Layer 5 of a small transformer language model trained on English Wikipedia (13 layers, counted from 0, width 128).
A neuron's activation on a vector x is SiLU(gate . x) times (in . x), where the dot is the dot product.
The model reads these tokens: "ers." " Her" " short" " story" " \"" "P" "ian" "o" "-B" "ar" "\""

The vector x that enters this layer's MLP at each token. A number n stands for (n - 128) times 0.017.
0 "ers.": 118, 125, 110, 143, 110, 136, 132, 132, 99, 155, 133, 40, 133, 121, 127, 131, 131, 111, 157, 117, 135, 104, 88, 84, 182, 109, 93, 108, 122, 162, 97, 138, 110, 126, 123, 144, 159, 147, 105, 133, 110, 101, 122, 141, 114, 111, 121, 139, 92, 123, 136, 119, 120, 132, 116, 140, 124, 122, 124, 131, 97, 100, 110, 131, 131, 80, 110, 106, 144, 147, 123, 143, 104, 134, 98, 131, 124, 87, 138, 149, 90, 128, 164, 128, 130, 183, 110, 113, 121, 107, 114, 120, 139, 142, 148, 113, 142, 110, 167, 134, 138, 217, 137, 141, 108, 113, 121, 126, 132, 122, 84, 122, 112, 115, 136, 112, 118, 130, 82, 134, 141, 143, 118, 147, 108, 141, 137, 123
1 " Her": 137, 109, 133, 123, 116, 119, 102, 127, 102, 159, 128, 71, 143, 109, 136, 108, 119, 132, 153, 149, 149, 128, 124, 113, 128, 163, 154, 104, 121, 112, 114, 135, 131, 101, 133, 137, 104, 130, 120, 154, 115, 159, 122, 118, 148, 164, 113, 151, 186, 142, 97, 143, 99, 148, 175, 174, 105, 132, 138, 124, 111, 160, 69, 124, 134, 146, 77, 170, 129, 106, 146, 139, 94, 137, 134, 119, 135, 89, 152, 139, 129, 140, 167, 113, 106, 198, 96, 167, 133, 132, 126, 123, 159, 161, 108, 121, 119, 118, 128, 126, 122, 161, 120, 138, 139, 132, 102, 131, 133, 141, 110, 126, 116, 121, 138, 102, 111, 87, 127, 110, 105, 136, 195, 134, 111, 127, 121, 163
2 " short": 156, 121, 128, 142, 114, 115, 110, 122, 108, 89, 125, 72, 139, 88, 148, 122, 133, 112, 104, 135, 114, 126, 141, 155, 122, 152, 135, 133, 151, 106, 128, 125, 119, 83, 115, 168, 169, 180, 128, 113, 165, 184, 107, 145, 106, 142, 119, 124, 153, 126, 102, 143, 128, 120, 93, 132, 140, 118, 108, 122, 103, 95, 128, 109, 124, 149, 116, 142, 114, 87, 86, 122, 98, 111, 119, 77, 164, 108, 168, 154, 103, 121, 137, 124, 146, 155, 135, 120, 124, 137, 127, 128, 128, 141, 116, 95, 127, 99, 125, 119, 132, 231, 92, 136, 165, 96, 132, 122, 139, 152, 136, 138, 139, 139, 119, 94, 112, 108, 97, 133, 113, 128, 161, 129, 109, 146, 126, 137
3 " story": 116, 150, 137, 140, 125, 105, 115, 136, 126, 123, 119, 94, 144, 124, 111, 152, 139, 119, 126, 143, 155, 160, 125, 121, 101, 139, 127, 135, 151, 165, 89, 122, 127, 105, 133, 134, 132, 145, 117, 137, 97, 170, 123, 154, 97, 147, 125, 115, 181, 108, 120, 162, 64, 139, 149, 117, 137, 109, 112, 123, 118, 118, 100, 113, 109, 153, 94, 123, 133, 78, 111, 108, 101, 107, 119, 115, 151, 121, 133, 106, 117, 125, 130, 130, 131, 139, 118, 124, 112, 149, 147, 115, 133, 145, 110, 161, 131, 142, 118, 101, 116, 229, 109, 139, 141, 141, 124, 146, 120, 135, 141, 151, 109, 149, 88, 101, 142, 109, 101, 96, 125, 111, 164, 164, 144, 129, 138, 119
4 " \"": 85, 121, 128, 120, 124, 130, 149, 140, 137, 124, 105, 71, 117, 97, 128, 115, 127, 109, 132, 129, 144, 145, 69, 143, 153, 90, 139, 168, 147, 129, 106, 145, 138, 115, 97, 153, 122, 213, 138, 129, 129, 126, 114, 121, 112, 128, 142, 143, 201, 118, 106, 137, 105, 109, 156, 122, 124, 117, 137, 126, 119, 95, 115, 139, 105, 142, 127, 137, 112, 151, 109, 130, 134, 119, 133, 117, 120, 122, 142, 124, 143, 136, 136, 121, 135, 164, 144, 122, 129, 147, 148, 143, 139, 151, 105, 92, 101, 116, 111, 114, 139, 193, 119, 134, 137, 95, 119, 112, 122, 120, 117, 121, 155, 100, 101, 92, 115, 105, 94, 124, 145, 122, 142, 156, 161, 108, 103, 142
5 "P": 111, 125, 156, 135, 109, 149, 151, 137, 62, 184, 118, 100, 142, 112, 106, 123, 142, 113, 112, 106, 98, 118, 120, 113, 120, 133, 126, 100, 141, 91, 127, 146, 119, 116, 128, 141, 117, 190, 134, 130, 87, 143, 131, 121, 139, 155, 132, 115, 247, 127, 125, 170, 104, 127, 116, 100, 113, 144, 139, 125, 133, 167, 137, 109, 129, 128, 149, 94, 121, 124, 140, 131, 121, 161, 126, 156, 137, 121, 110, 143, 145, 129, 134, 130, 131, 100, 119, 144, 110, 159, 153, 135, 125, 111, 100, 156, 130, 125, 143, 90, 119, 174, 124, 127, 125, 131, 139, 106, 128, 134, 104, 128, 132, 137, 112, 160, 132, 104, 128, 126, 108, 130, 170, 139, 116, 151, 115, 134
6 "ian": 112, 121, 123, 139, 146, 119, 154, 133, 114, 136, 115, 99, 124, 67, 112, 144, 132, 95, 128, 168, 130, 145, 166, 140, 114, 133, 112, 162, 163, 149, 154, 128, 127, 100, 126, 104, 133, 142, 110, 139, 67, 108, 122, 129, 134, 128, 118, 139, 173, 128, 107, 137, 147, 142, 130, 130, 159, 128, 134, 143, 120, 110, 124, 146, 107, 156, 140, 122, 148, 110, 111, 96, 141, 115, 152, 156, 145, 100, 129, 151, 110, 119, 128, 99, 154, 188, 121, 117, 154, 140, 154, 160, 132, 153, 114, 123, 132, 164, 102, 122, 83, 195, 66, 136, 136, 147, 109, 91, 106, 150, 151, 113, 131, 151, 140, 106, 114, 108, 94, 124, 134, 141, 110, 155, 115, 116, 125, 120
7 "o": 112, 112, 142, 132, 167, 122, 162, 118, 125, 237, 133, 72, 97, 124, 111, 141, 139, 117, 149, 146, 129, 137, 171, 129, 132, 132, 132, 148, 127, 100, 139, 127, 120, 129, 147, 94, 146, 157, 105, 100, 96, 121, 114, 117, 118, 142, 153, 137, 181, 114, 130, 137, 118, 129, 150, 116, 191, 142, 113, 109, 126, 109, 119, 147, 167, 118, 164, 121, 107, 113, 140, 123, 140, 131, 129, 127, 138, 98, 109, 121, 129, 103, 108, 86, 131, 211, 120, 161, 112, 135, 131, 128, 133, 160, 130, 134, 144, 143, 118, 160, 100, 135, 93, 123, 137, 136, 149, 118, 121, 137, 144, 126, 126, 124, 149, 116, 113, 124, 130, 157, 127, 117, 152, 97, 123, 127, 110, 123
8 "-B": 123, 129, 159, 142, 146, 136, 145, 117, 153, 171, 129, 112, 109, 88, 115, 114, 116, 144, 114, 119, 111, 116, 145, 146, 122, 127, 96, 120, 121, 126, 115, 126, 142, 106, 113, 156, 110, 175, 121, 109, 130, 139, 103, 154, 162, 168, 149, 131, 219, 136, 113, 121, 146, 128, 117, 147, 100, 135, 115, 111, 121, 170, 118, 114, 134, 116, 128, 123, 123, 97, 164, 134, 136, 136, 130, 121, 170, 100, 139, 122, 118, 153, 148, 119, 138, 110, 148, 131, 135, 160, 158, 139, 105, 136, 130, 133, 132, 135, 145, 110, 193, 153, 103, 152, 110, 109, 143, 111, 106, 147, 98, 137, 99, 137, 116, 161, 135, 109, 110, 107, 98, 95, 133, 125, 155, 170, 107, 100
9 "ar": 135, 141, 134, 204, 125, 138, 121, 121, 131, 178, 132, 87, 149, 107, 93, 106, 131, 85, 126, 139, 108, 140, 227, 142, 108, 143, 142, 114, 131, 166, 146, 139, 125, 131, 124, 111, 111, 175, 125, 118, 134, 119, 150, 106, 135, 125, 147, 131, 170, 134, 148, 139, 161, 133, 103, 140, 166, 116, 115, 122, 133, 174, 71, 117, 86, 120, 117, 129, 126, 149, 114, 112, 133, 133, 121, 160, 138, 125, 110, 118, 115, 128, 131, 111, 118, 200, 106, 116, 133, 127, 143, 136, 154, 128, 149, 128, 129, 172, 133, 144, 118, 144, 126, 129, 135, 162, 140, 138, 131, 145, 157, 147, 132, 114, 131, 147, 114, 109, 160, 111, 144, 137, 147, 102, 112, 136, 104, 120
10 "\"": 105, 143, 104, 168, 163, 105, 118, 114, 134, 187, 121, 68, 125, 145, 154, 130, 154, 110, 111, 127, 153, 128, 89, 131, 146, 117, 117, 149, 124, 136, 113, 127, 122, 153, 127, 129, 143, 188, 120, 113, 141, 112, 104, 95, 103, 113, 134, 93, 119, 112, 118, 151, 94, 138, 147, 98, 127, 110, 127, 128, 113, 98, 81, 104, 123, 141, 126, 124, 137, 123, 128, 144, 128, 134, 127, 156, 138, 115, 149, 134, 108, 128, 107, 126, 120, 155, 158, 116, 121, 101, 122, 123, 144, 129, 130, 99, 142, 120, 98, 181, 132, 205, 118, 144, 115, 123, 138, 132, 103, 158, 64, 128, 145, 131, 86, 109, 120, 140, 79, 112, 131, 121, 143, 130, 139, 109, 123, 134

Each question shows the input weights of one neuron of the MLP. A number n stands for (n - 128) times 0.0053.

n293 gate: 145, 149, 105, 121, 93, 123, 111, 128, 109, 143, 127, 133, 112, 133, 111, 156, 108, 111, 168, 159, 148, 175, 133, 113, 128, 99, 124, 141, 152, 106, 116, 100, 146, 95, 177, 140, 122, 120, 108, 151, 145, 140, 90, 98, 117, 183, 137, 70, 104, 134, 124, 166, 135, 129, 126, 101, 133, 150, 117, 154, 132, 155, 132, 152, 141, 139, 139, 115, 155, 120, 146, 124, 145, 119, 141, 108, 134, 168, 115, 135, 130, 149, 142, 75, 78, 129, 94, 113, 98, 83, 127, 141, 130, 168, 132, 176, 128, 67, 136, 150, 130, 111, 124, 144, 128, 147, 105, 139, 159, 88, 163, 156, 113, 131, 154, 145, 126, 140, 111, 126, 128, 144, 97, 103, 163, 150, 101, 143
n293 in: 146, 147, 117, 105, 165, 116, 116, 127, 116, 169, 134, 123, 143, 90, 152, 133, 141, 144, 171, 154, 127, 89, 112, 122, 108, 128, 113, 134, 162, 111, 110, 128, 144, 141, 152, 98, 139, 165, 87, 161, 116, 137, 105, 97, 119, 164, 69, 112, 101, 117, 120, 144, 131, 127, 95, 88, 143, 155, 113, 103, 139, 143, 113, 139, 154, 114, 135, 104, 132, 101, 135, 104, 128, 162, 129, 130, 147, 129, 131, 111, 115, 141, 110, 63, 112, 131, 105, 102, 135, 132, 143, 154, 144, 152, 127, 136, 139, 110, 120, 150, 147, 125, 134, 156, 137, 105, 108, 129, 120, 147, 136, 145, 128, 125, 102, 97, 148, 128, 70, 120, 136, 139, 102, 66, 152, 123, 119, 135
On which token does it fire most? 7 "o"

n314 gate: 171, 170, 138, 138, 133, 185, 151, 142, 111, 117, 128, 87, 107, 105, 126, 81, 119, 105, 111, 160, 161, 119, 106, 172, 126, 174, 175, 149, 112, 115, 133, 123, 131, 95, 138, 111, 112, 140, 171, 153, 100, 159, 140, 79, 131, 164, 128, 149, 117, 136, 188, 189, 183, 99, 122, 149, 148, 129, 164, 122, 146, 140, 165, 142, 110, 123, 138, 132, 117, 100, 108, 96, 121, 132, 158, 132, 157, 139, 82, 100, 119, 131, 116, 109, 146, 145, 117, 126, 110, 137, 166, 109, 101, 119, 183, 118, 152, 120, 113, 117, 122, 127, 88, 157, 127, 121, 151, 92, 181, 142, 147, 124, 146, 130, 121, 147, 145, 137, 121, 154, 124, 134, 137, 112, 163, 164, 132, 112
n314 in: 137, 122, 135, 135, 154, 116, 88, 87, 119, 109, 166, 138, 155, 122, 146, 125, 115, 146, 120, 143, 158, 127, 129, 150, 98, 117, 121, 142, 133, 145, 125, 129, 157, 139, 114, 136, 104, 175, 150, 169, 165, 85, 131, 152, 133, 113, 120, 114, 144, 77, 104, 105, 84, 127, 170, 96, 140, 73, 122, 132, 103, 142, 153, 166, 100, 121, 136, 181, 91, 104, 131, 160, 135, 95, 158, 106, 114, 135, 137, 162, 94, 104, 158, 106, 133, 112, 142, 135, 137, 119, 118, 118, 112, 147, 55, 107, 156, 119, 125, 108, 104, 173, 144, 129, 107, 136, 69, 131, 121, 167, 142, 133, 142, 118, 185, 121, 138, 117, 135, 143, 132, 126, 114, 117, 144, 111, 141, 132
On which two tokens does it fire most, strongest first? 2 " short", 6 "ian"

n287 gate: 150, 122, 106, 129, 148, 108, 126, 110, 115, 113, 123, 154, 104, 126, 109, 147, 154, 184, 169, 85, 128, 140, 99, 95, 116, 162, 123, 106, 75, 138, 163, 146, 133, 151, 152, 115, 123, 163, 119, 116, 164, 98, 128, 97, 154, 106, 126, 114, 175, 149, 91, 175, 112, 169, 114, 133, 141, 120, 118, 195, 124, 124, 142, 123, 135, 110, 130, 125, 122, 115, 145, 121, 168, 93, 90, 135, 124, 114, 103, 142, 121, 141, 173, 109, 87, 155, 130, 157, 108, 130, 108, 76, 138, 130, 102, 126, 95, 141, 95, 107, 132, 178, 190, 123, 135, 99, 150, 136, 154, 120, 153, 107, 88, 123, 141, 94, 95, 136, 109, 131, 146, 151, 112, 147, 132, 183, 129, 100
n287 in: 138, 125, 169, 143, 90, 99, 140, 100, 88, 128, 127, 153, 127, 129, 111, 153, 159, 147, 152, 122, 113, 174, 109, 117, 127, 153, 138, 103, 116, 98, 168, 110, 100, 117, 117, 131, 102, 145, 71, 133, 145, 95, 135, 109, 146, 79, 149, 91, 144, 141, 157, 134, 146, 181, 140, 124, 149, 122, 105, 152, 150, 128, 148, 137, 139, 109, 107, 158, 124, 132, 141, 141, 115, 79, 122, 108, 141, 152, 126, 124, 135, 109, 170, 113, 102, 127, 135, 132, 121, 91, 140, 113, 100, 137, 113, 132, 109, 142, 78, 118, 129, 131, 169, 118, 146, 89, 173, 119, 121, 141, 169, 137, 100, 115, 161, 94, 88, 160, 129, 147, 132, 156, 146, 196, 129, 125, 124, 99
On which two tokens does it fire most, strongest first? 7 "o", 1 " Her"

n161 gate: 122, 177, 112, 152, 126, 113, 121, 154, 173, 127, 95, 105, 160, 145, 129, 138, 189, 137, 125, 164, 136, 119, 137, 130, 131, 122, 139, 125, 135, 105, 152, 79, 139, 146, 112, 133, 187, 108, 116, 123, 53, 199, 116, 125, 86, 139, 190, 108, 108, 154, 130, 111, 143, 87, 78, 152, 120, 119, 104, 116, 134, 111, 146, 89, 94, 135, 158, 109, 123, 158, 109, 110, 108, 146, 204, 130, 150, 147, 132, 158, 131, 149, 118, 116, 136, 141, 95, 164, 156, 106, 128, 92, 117, 123, 174, 98, 92, 148, 147, 171, 143, 128, 101, 141, 142, 158, 177, 112, 117, 175, 156, 114, 119, 189, 106, 143, 103, 108, 126, 131, 152, 113, 121, 132, 117, 109, 136, 136
n161 in: 88, 110, 137, 104, 126, 131, 113, 172, 133, 147, 144, 157, 189, 171, 117, 123, 159, 106, 181, 140, 118, 126, 113, 121, 182, 156, 88, 116, 137, 160, 131, 98, 142, 137, 127, 136, 129, 127, 160, 151, 124, 123, 106, 106, 110, 166, 113, 114, 156, 138, 155, 110, 124, 143, 77, 156, 145, 108, 109, 120, 156, 103, 115, 95, 60, 128, 164, 83, 107, 142, 124, 126, 149, 139, 121, 155, 127, 89, 93, 115, 88, 116, 100, 129, 171, 143, 154, 127, 125, 135, 94, 172, 138, 181, 128, 109, 139, 158, 175, 147, 126, 160, 135, 104, 96, 130, 159, 135, 137, 205, 103, 99, 147, 190, 149, 134, 118, 132, 127, 107, 154, 130, 111, 117, 108, 107, 182, 116
On which token does it fire most? 6 "ian"

n188 gate: 158, 145, 138, 131, 102, 152, 132, 135, 125, 130, 134, 116, 133, 97, 193, 119, 133, 123, 82, 166, 177, 123, 126, 127, 130, 128, 174, 133, 133, 116, 121, 133, 146, 151, 113, 126, 104, 121, 132, 137, 142, 177, 101, 144, 127, 129, 106, 122, 142, 110, 157, 174, 124, 91, 155, 106, 100, 115, 171, 125, 158, 121, 112, 111, 92, 156, 147, 114, 139, 127, 115, 126, 93, 134, 136, 114, 134, 119, 127, 116, 160, 158, 86, 119, 99, 134, 81, 142, 116, 114, 153, 158, 115, 118, 141, 128, 126, 108, 125, 125, 155, 140, 130, 132, 103, 128, 157, 129, 148, 118, 129, 153, 128, 143, 87, 131, 155, 113, 88, 143, 112, 144, 134, 147, 156, 109, 114, 86
n188 in: 152, 92, 118, 122, 123, 140, 120, 118, 86, 133, 110, 119, 82, 140, 137, 156, 160, 153, 158, 139, 138, 114, 129, 106, 114, 83, 122, 61, 132, 130, 156, 147, 144, 141, 119, 121, 118, 128, 156, 164, 100, 135, 145, 179, 116, 154, 119, 153, 135, 136, 159, 126, 178, 99, 161, 120, 110, 145, 129, 123, 110, 129, 149, 97, 131, 151, 130, 101, 134, 139, 90, 140, 144, 161, 163, 127, 109, 121, 133, 138, 148, 113, 104, 106, 119, 143, 155, 184, 115, 105, 131, 118, 129, 134, 137, 135, 99, 141, 158, 105, 108, 109, 150, 141, 109, 152, 135, 105, 106, 115, 117, 172, 139, 122, 122, 132, 112, 119, 115, 111, 114, 141, 148, 147, 153, 122, 162, 107
On which two tokens does it fire most, strongest first? 5 "P", 1 " Her"

n186 gate: 140, 161, 105, 126, 101, 97, 143, 117, 131, 124, 148, 171, 152, 174, 92, 159, 144, 85, 147, 114, 178, 117, 140, 128, 151, 146, 110, 152, 148, 164, 132, 83, 115, 151, 138, 149, 129, 117, 151, 107, 150, 135, 197, 133, 77, 112, 154, 165, 72, 114, 78, 123, 107, 80, 126, 122, 143, 148, 110, 124, 141, 121, 141, 78, 114, 95, 150, 102, 138, 163, 144, 136, 145, 116, 68, 142, 110, 138, 98, 177, 163, 120, 91, 109, 135, 122, 153, 91, 135, 119, 126, 118, 94, 78, 134, 113, 165, 123, 128, 126, 77, 140, 101, 95, 122, 81, 79, 106, 115, 130, 175, 137, 113, 122, 122, 131, 128, 106, 113, 126, 170, 137, 114, 152, 156, 94, 172, 151
n186 in: 122, 128, 133, 125, 119, 113, 115, 111, 131, 156, 116, 132, 163, 150, 135, 168, 170, 128, 121, 113, 129, 122, 148, 162, 182, 129, 106, 141, 164, 145, 103, 91, 144, 124, 116, 125, 128, 153, 143, 69, 145, 127, 154, 134, 110, 118, 142, 126, 87, 142, 90, 126, 120, 107, 94, 147, 137, 151, 113, 106, 134, 108, 166, 96, 96, 92, 124, 118, 127, 157, 162, 139, 115, 113, 104, 158, 124, 138, 86, 119, 119, 100, 92, 133, 168, 132, 117, 147, 155, 108, 122, 119, 107, 75, 141, 124, 182, 144, 124, 109, 81, 183, 121, 104, 134, 92, 127, 102, 142, 119, 134, 153, 108, 146, 149, 124, 124, 119, 93, 120, 174, 137, 131, 150, 150, 98, 160, 148
On which token does it fire most? 1 " Her"

n108 gate: 97, 137, 166, 135, 101, 123, 85, 114, 124, 126, 158, 129, 139, 150, 142, 151, 159, 128, 104, 120, 129, 158, 113, 114, 109, 145, 123, 138, 113, 92, 149, 104, 108, 81, 58, 137, 66, 150, 136, 85, 141, 125, 123, 150, 99, 123, 138, 156, 166, 146, 114, 110, 145, 122, 189, 110, 95, 159, 116, 189, 122, 159, 126, 120, 141, 151, 141, 139, 129, 111, 117, 124, 112, 127, 95, 134, 134, 145, 132, 68, 142, 145, 161, 121, 125, 130, 149, 137, 101, 148, 138, 125, 134, 103, 121, 151, 121, 136, 129, 128, 75, 102, 127, 132, 137, 128, 142, 136, 141, 100, 163, 116, 159, 139, 120, 147, 135, 97, 155, 124, 147, 101, 145, 116, 154, 135, 102, 129
n108 in: 118, 146, 153, 148, 135, 142, 89, 142, 144, 126, 95, 114, 120, 125, 131, 132, 152, 122, 89, 137, 132, 139, 100, 130, 112, 137, 140, 137, 134, 110, 126, 104, 131, 81, 85, 142, 112, 200, 132, 101, 131, 120, 128, 144, 141, 138, 75, 127, 174, 117, 175, 103, 138, 79, 151, 125, 120, 155, 72, 140, 129, 151, 130, 105, 120, 182, 168, 112, 156, 119, 109, 101, 129, 131, 141, 128, 153, 126, 149, 57, 159, 143, 122, 127, 166, 143, 114, 112, 114, 123, 125, 158, 134, 101, 147, 154, 132, 129, 175, 140, 105, 110, 146, 144, 144, 106, 150, 138, 135, 120, 127, 158, 165, 100, 132, 115, 112, 99, 141, 100, 126, 89, 123, 106, 108, 95, 129, 115
On which token does it fire most? 5 "P"

n80 gate: 131, 167, 150, 117, 107, 69, 137, 164, 95, 135, 171, 151, 148, 114, 87, 168, 130, 138, 133, 131, 130, 111, 108, 173, 144, 102, 114, 115, 117, 138, 131, 95, 182, 140, 216, 160, 146, 122, 145, 119, 127, 148, 149, 119, 127, 132, 126, 159, 129, 144, 174, 149, 109, 166, 110, 132, 119, 163, 126, 128, 121, 123, 99, 85, 122, 163, 165, 116, 159, 146, 147, 74, 133, 141, 149, 66, 116, 169, 146, 106, 142, 125, 113, 101, 76, 136, 98, 147, 93, 127, 127, 125, 136, 145, 163, 127, 149, 108, 129, 175, 140, 137, 107, 116, 62, 120, 152, 150, 125, 94, 174, 126, 190, 103, 158, 86, 130, 72, 114, 109, 145, 99, 132, 147, 124, 163, 94, 72
n80 in: 175, 160, 146, 143, 150, 129, 106, 177, 139, 153, 141, 127, 122, 151, 65, 135, 140, 101, 135, 163, 147, 153, 129, 132, 125, 98, 101, 169, 134, 151, 121, 110, 127, 142, 144, 109, 132, 177, 123, 141, 121, 137, 127, 111, 122, 115, 170, 118, 127, 110, 151, 129, 102, 111, 129, 149, 148, 124, 114, 122, 108, 139, 85, 150, 117, 111, 188, 95, 79, 138, 179, 111, 112, 106, 163, 103, 151, 155, 167, 133, 139, 168, 119, 85, 133, 140, 103, 129, 131, 175, 129, 135, 159, 141, 106, 137, 159, 125, 153, 141, 150, 173, 109, 118, 124, 157, 124, 139, 117, 116, 184, 100, 139, 140, 110, 155, 147, 109, 86, 108, 162, 85, 173, 126, 112, 133, 129, 135
On which token does it fire most, and how strongly? 3 " story", at about 0.5

n75 gate: 129, 154, 168, 132, 131, 160, 123, 82, 103, 142, 94, 186, 127, 117, 80, 107, 115, 151, 111, 157, 123, 59, 111, 130, 132, 102, 151, 115, 130, 140, 135, 100, 130, 108, 149, 150, 105, 106, 133, 122, 163, 118, 135, 92, 103, 134, 118, 157, 127, 91, 158, 168, 131, 134, 124, 117, 122, 98, 184, 122, 66, 97, 133, 115, 144, 112, 178, 144, 118, 126, 129, 128, 182, 157, 163, 126, 138, 116, 113, 136, 98, 155, 128, 98, 112, 158, 168, 116, 68, 89, 102, 120, 151, 130, 138, 157, 133, 127, 133, 122, 127, 129, 134, 114, 100, 116, 139, 142, 141, 144, 163, 126, 167, 122, 156, 107, 181, 105, 162, 153, 143, 96, 78, 85, 119, 141, 110, 94
n75 in: 113, 103, 152, 128, 108, 101, 176, 159, 137, 144, 146, 132, 156, 185, 91, 145, 115, 154, 183, 99, 155, 104, 121, 176, 133, 108, 74, 87, 129, 147, 133, 148, 112, 129, 140, 97, 133, 114, 115, 49, 79, 85, 130, 113, 122, 105, 109, 153, 121, 146, 94, 151, 172, 101, 100, 85, 142, 142, 158, 127, 156, 78, 135, 146, 174, 132, 101, 128, 124, 132, 122, 139, 118, 151, 148, 132, 117, 112, 153, 151, 138, 144, 124, 122, 152, 144, 111, 122, 140, 170, 113, 134, 107, 104, 119, 134, 108, 147, 148, 137, 158, 133, 118, 148, 135, 111, 112, 154, 96, 153, 122, 130, 128, 129, 96, 111, 147, 127, 118, 111, 134, 126, 110, 128, 163, 131, 144, 111
Its three highest activations, in order, are on tokens 1 " Her", 2 " short", 7 "o"

n191 gate: 143, 121, 138, 75, 123, 129, 173, 95, 130, 115, 89, 121, 114, 121, 142, 126, 139, 99, 116, 141, 125, 193, 131, 131, 153, 173, 116, 129, 128, 173, 151, 88, 95, 168, 102, 136, 122, 107, 102, 94, 150, 127, 149, 118, 123, 156, 151, 118, 114, 116, 127, 148, 121, 109, 139, 126, 95, 109, 129, 147, 119, 99, 155, 126, 145, 156, 101, 163, 127, 142, 130, 178, 96, 130, 167, 126, 114, 161, 155, 145, 143, 142, 124, 141, 150, 136, 138, 133, 109, 129, 116, 108, 95, 107, 160, 100, 105, 120, 137, 112, 117, 121, 115, 93, 141, 152, 137, 113, 162, 97, 87, 118, 116, 123, 131, 144, 156, 133, 177, 137, 109, 165, 141, 140, 150, 79, 127, 159
n191 in: 165, 141, 121, 126, 96, 135, 159, 133, 89, 130, 127, 93, 154, 111, 134, 124, 163, 91, 131, 132, 185, 122, 124, 134, 144, 131, 105, 145, 148, 114, 118, 94, 104, 150, 137, 115, 117, 134, 111, 109, 125, 160, 139, 106, 129, 133, 102, 104, 121, 101, 118, 129, 100, 184, 122, 128, 137, 153, 137, 118, 145, 98, 102, 71, 118, 122, 123, 136, 135, 170, 117, 149, 67, 133, 104, 120, 98, 154, 171, 117, 177, 144, 130, 124, 109, 126, 138, 103, 94, 124, 136, 110, 78, 135, 140, 159, 98, 124, 148, 112, 129, 156, 97, 113, 139, 149, 133, 159, 150, 131, 104, 131, 119, 129, 129, 148, 171, 119, 122, 105, 129, 175, 157, 123, 123, 115, 106, 116
On which token does it fire most? 8 "-B"

n118 gate: 122, 120, 87, 70, 121, 141, 148, 174, 154, 112, 72, 133, 114, 122, 127, 134, 77, 133, 139, 94, 125, 134, 127, 119, 124, 81, 126, 121, 149, 178, 161, 121, 147, 131, 125, 146, 114, 155, 166, 178, 120, 95, 115, 148, 128, 169, 119, 159, 140, 142, 97, 165, 120, 171, 169, 101, 106, 122, 175, 176, 88, 102, 108, 117, 160, 108, 118, 132, 116, 106, 122, 146, 205, 67, 114, 139, 100, 147, 129, 151, 109, 143, 141, 139, 99, 130, 144, 139, 110, 99, 123, 167, 98, 147, 192, 122, 105, 90, 84, 140, 105, 149, 113, 121, 161, 114, 134, 140, 170, 78, 126, 144, 150, 120, 155, 111, 93, 142, 148, 108, 142, 143, 125, 128, 132, 133, 176, 168
n118 in: 113, 130, 113, 100, 105, 145, 143, 160, 166, 127, 67, 119, 167, 156, 134, 153, 81, 126, 134, 89, 112, 140, 135, 140, 132, 88, 111, 163, 150, 167, 139, 122, 116, 122, 148, 141, 109, 151, 155, 168, 117, 103, 120, 127, 137, 174, 114, 136, 137, 170, 78, 128, 124, 151, 146, 102, 123, 102, 192, 159, 101, 101, 120, 112, 134, 103, 105, 114, 106, 112, 105, 148, 156, 67, 122, 140, 111, 153, 129, 161, 97, 132, 124, 137, 132, 131, 161, 159, 96, 70, 131, 173, 124, 142, 187, 172, 132, 118, 77, 144, 121, 138, 106, 137, 160, 122, 150, 141, 135, 73, 117, 89, 169, 126, 137, 111, 104, 121, 159, 83, 160, 152, 150, 133, 128, 139, 144, 178
On which token does it fire most? 4 " \""

n69 gate: 129, 150, 162, 170, 127, 133, 100, 110, 136, 129, 159, 149, 96, 126, 87, 123, 101, 134, 143, 143, 177, 176, 128, 102, 123, 166, 154, 89, 134, 149, 160, 143, 121, 118, 161, 145, 122, 119, 155, 117, 123, 108, 123, 97, 143, 22, 159, 147, 120, 122, 121, 127, 94, 108, 118, 109, 111, 167, 119, 130, 108, 136, 136, 115, 159, 181, 130, 176, 117, 151, 156, 130, 132, 121, 134, 87, 132, 131, 91, 134, 113, 135, 134, 103, 67, 117, 113, 180, 127, 98, 142, 95, 115, 109, 153, 149, 94, 164, 91, 142, 110, 122, 178, 87, 173, 95, 153, 162, 139, 114, 167, 123, 106, 142, 133, 133, 126, 130, 125, 89, 118, 155, 140, 147, 201, 101, 119, 148
n69 in: 112, 133, 89, 95, 102, 114, 153, 176, 134, 99, 133, 138, 129, 157, 118, 133, 118, 102, 114, 113, 96, 103, 115, 114, 104, 95, 94, 138, 139, 112, 103, 123, 154, 153, 103, 142, 106, 107, 117, 101, 103, 132, 118, 133, 127, 146, 110, 108, 137, 128, 131, 105, 155, 137, 126, 133, 154, 83, 155, 127, 144, 124, 126, 138, 107, 96, 131, 103, 158, 141, 99, 128, 102, 156, 128, 142, 97, 142, 172, 156, 140, 131, 145, 137, 151, 117, 142, 60, 133, 150, 137, 158, 134, 118, 143, 104, 135, 101, 136, 127, 151, 106, 109, 173, 80, 139, 116, 139, 129, 107, 98, 110, 137, 123, 119, 131, 143, 139, 149, 170, 146, 114, 99, 139, 64, 146, 146, 95
On which token does it fire most? 2 " short"

n73 gate: 83, 114, 160, 131, 115, 196, 155, 142, 111, 123, 119, 140, 168, 139, 141, 187, 91, 120, 170, 118, 127, 130, 142, 152, 128, 153, 163, 187, 149, 137, 160, 142, 149, 83, 93, 139, 90, 116, 174, 153, 174, 124, 111, 103, 116, 112, 120, 154, 129, 159, 125, 114, 129, 129, 116, 79, 124, 109, 144, 170, 130, 144, 125, 136, 130, 144, 117, 155, 128, 112, 116, 126, 153, 72, 100, 173, 89, 147, 99, 134, 116, 121, 166, 147, 116, 140, 151, 177, 98, 158, 110, 116, 113, 130, 109, 152, 138, 156, 142, 111, 149, 138, 163, 149, 71, 146, 179, 120, 119, 102, 167, 135, 111, 131, 121, 117, 118, 125, 134, 141, 121, 123, 139, 140, 113, 156, 148, 106
n73 in: 111, 133, 147, 164, 94, 166, 151, 118, 148, 122, 81, 95, 152, 82, 124, 132, 139, 135, 147, 175, 139, 130, 148, 153, 119, 155, 148, 187, 139, 154, 129, 103, 141, 211, 121, 143, 106, 156, 124, 130, 95, 143, 179, 138, 154, 109, 145, 114, 126, 115, 163, 142, 136, 132, 146, 117, 135, 111, 108, 153, 121, 137, 126, 109, 107, 125, 149, 135, 89, 137, 119, 81, 108, 100, 157, 136, 150, 148, 175, 148, 134, 112, 127, 120, 129, 129, 120, 143, 131, 85, 165, 116, 160, 145, 139, 137, 140, 146, 142, 122, 153, 133, 106, 161, 128, 163, 167, 144, 95, 147, 194, 128, 124, 134, 114, 144, 113, 115, 121, 127, 85, 143, 178, 143, 93, 104, 131, 137
On which two tokens does it fire most, strongest first? 9 "ar", 0 "ers."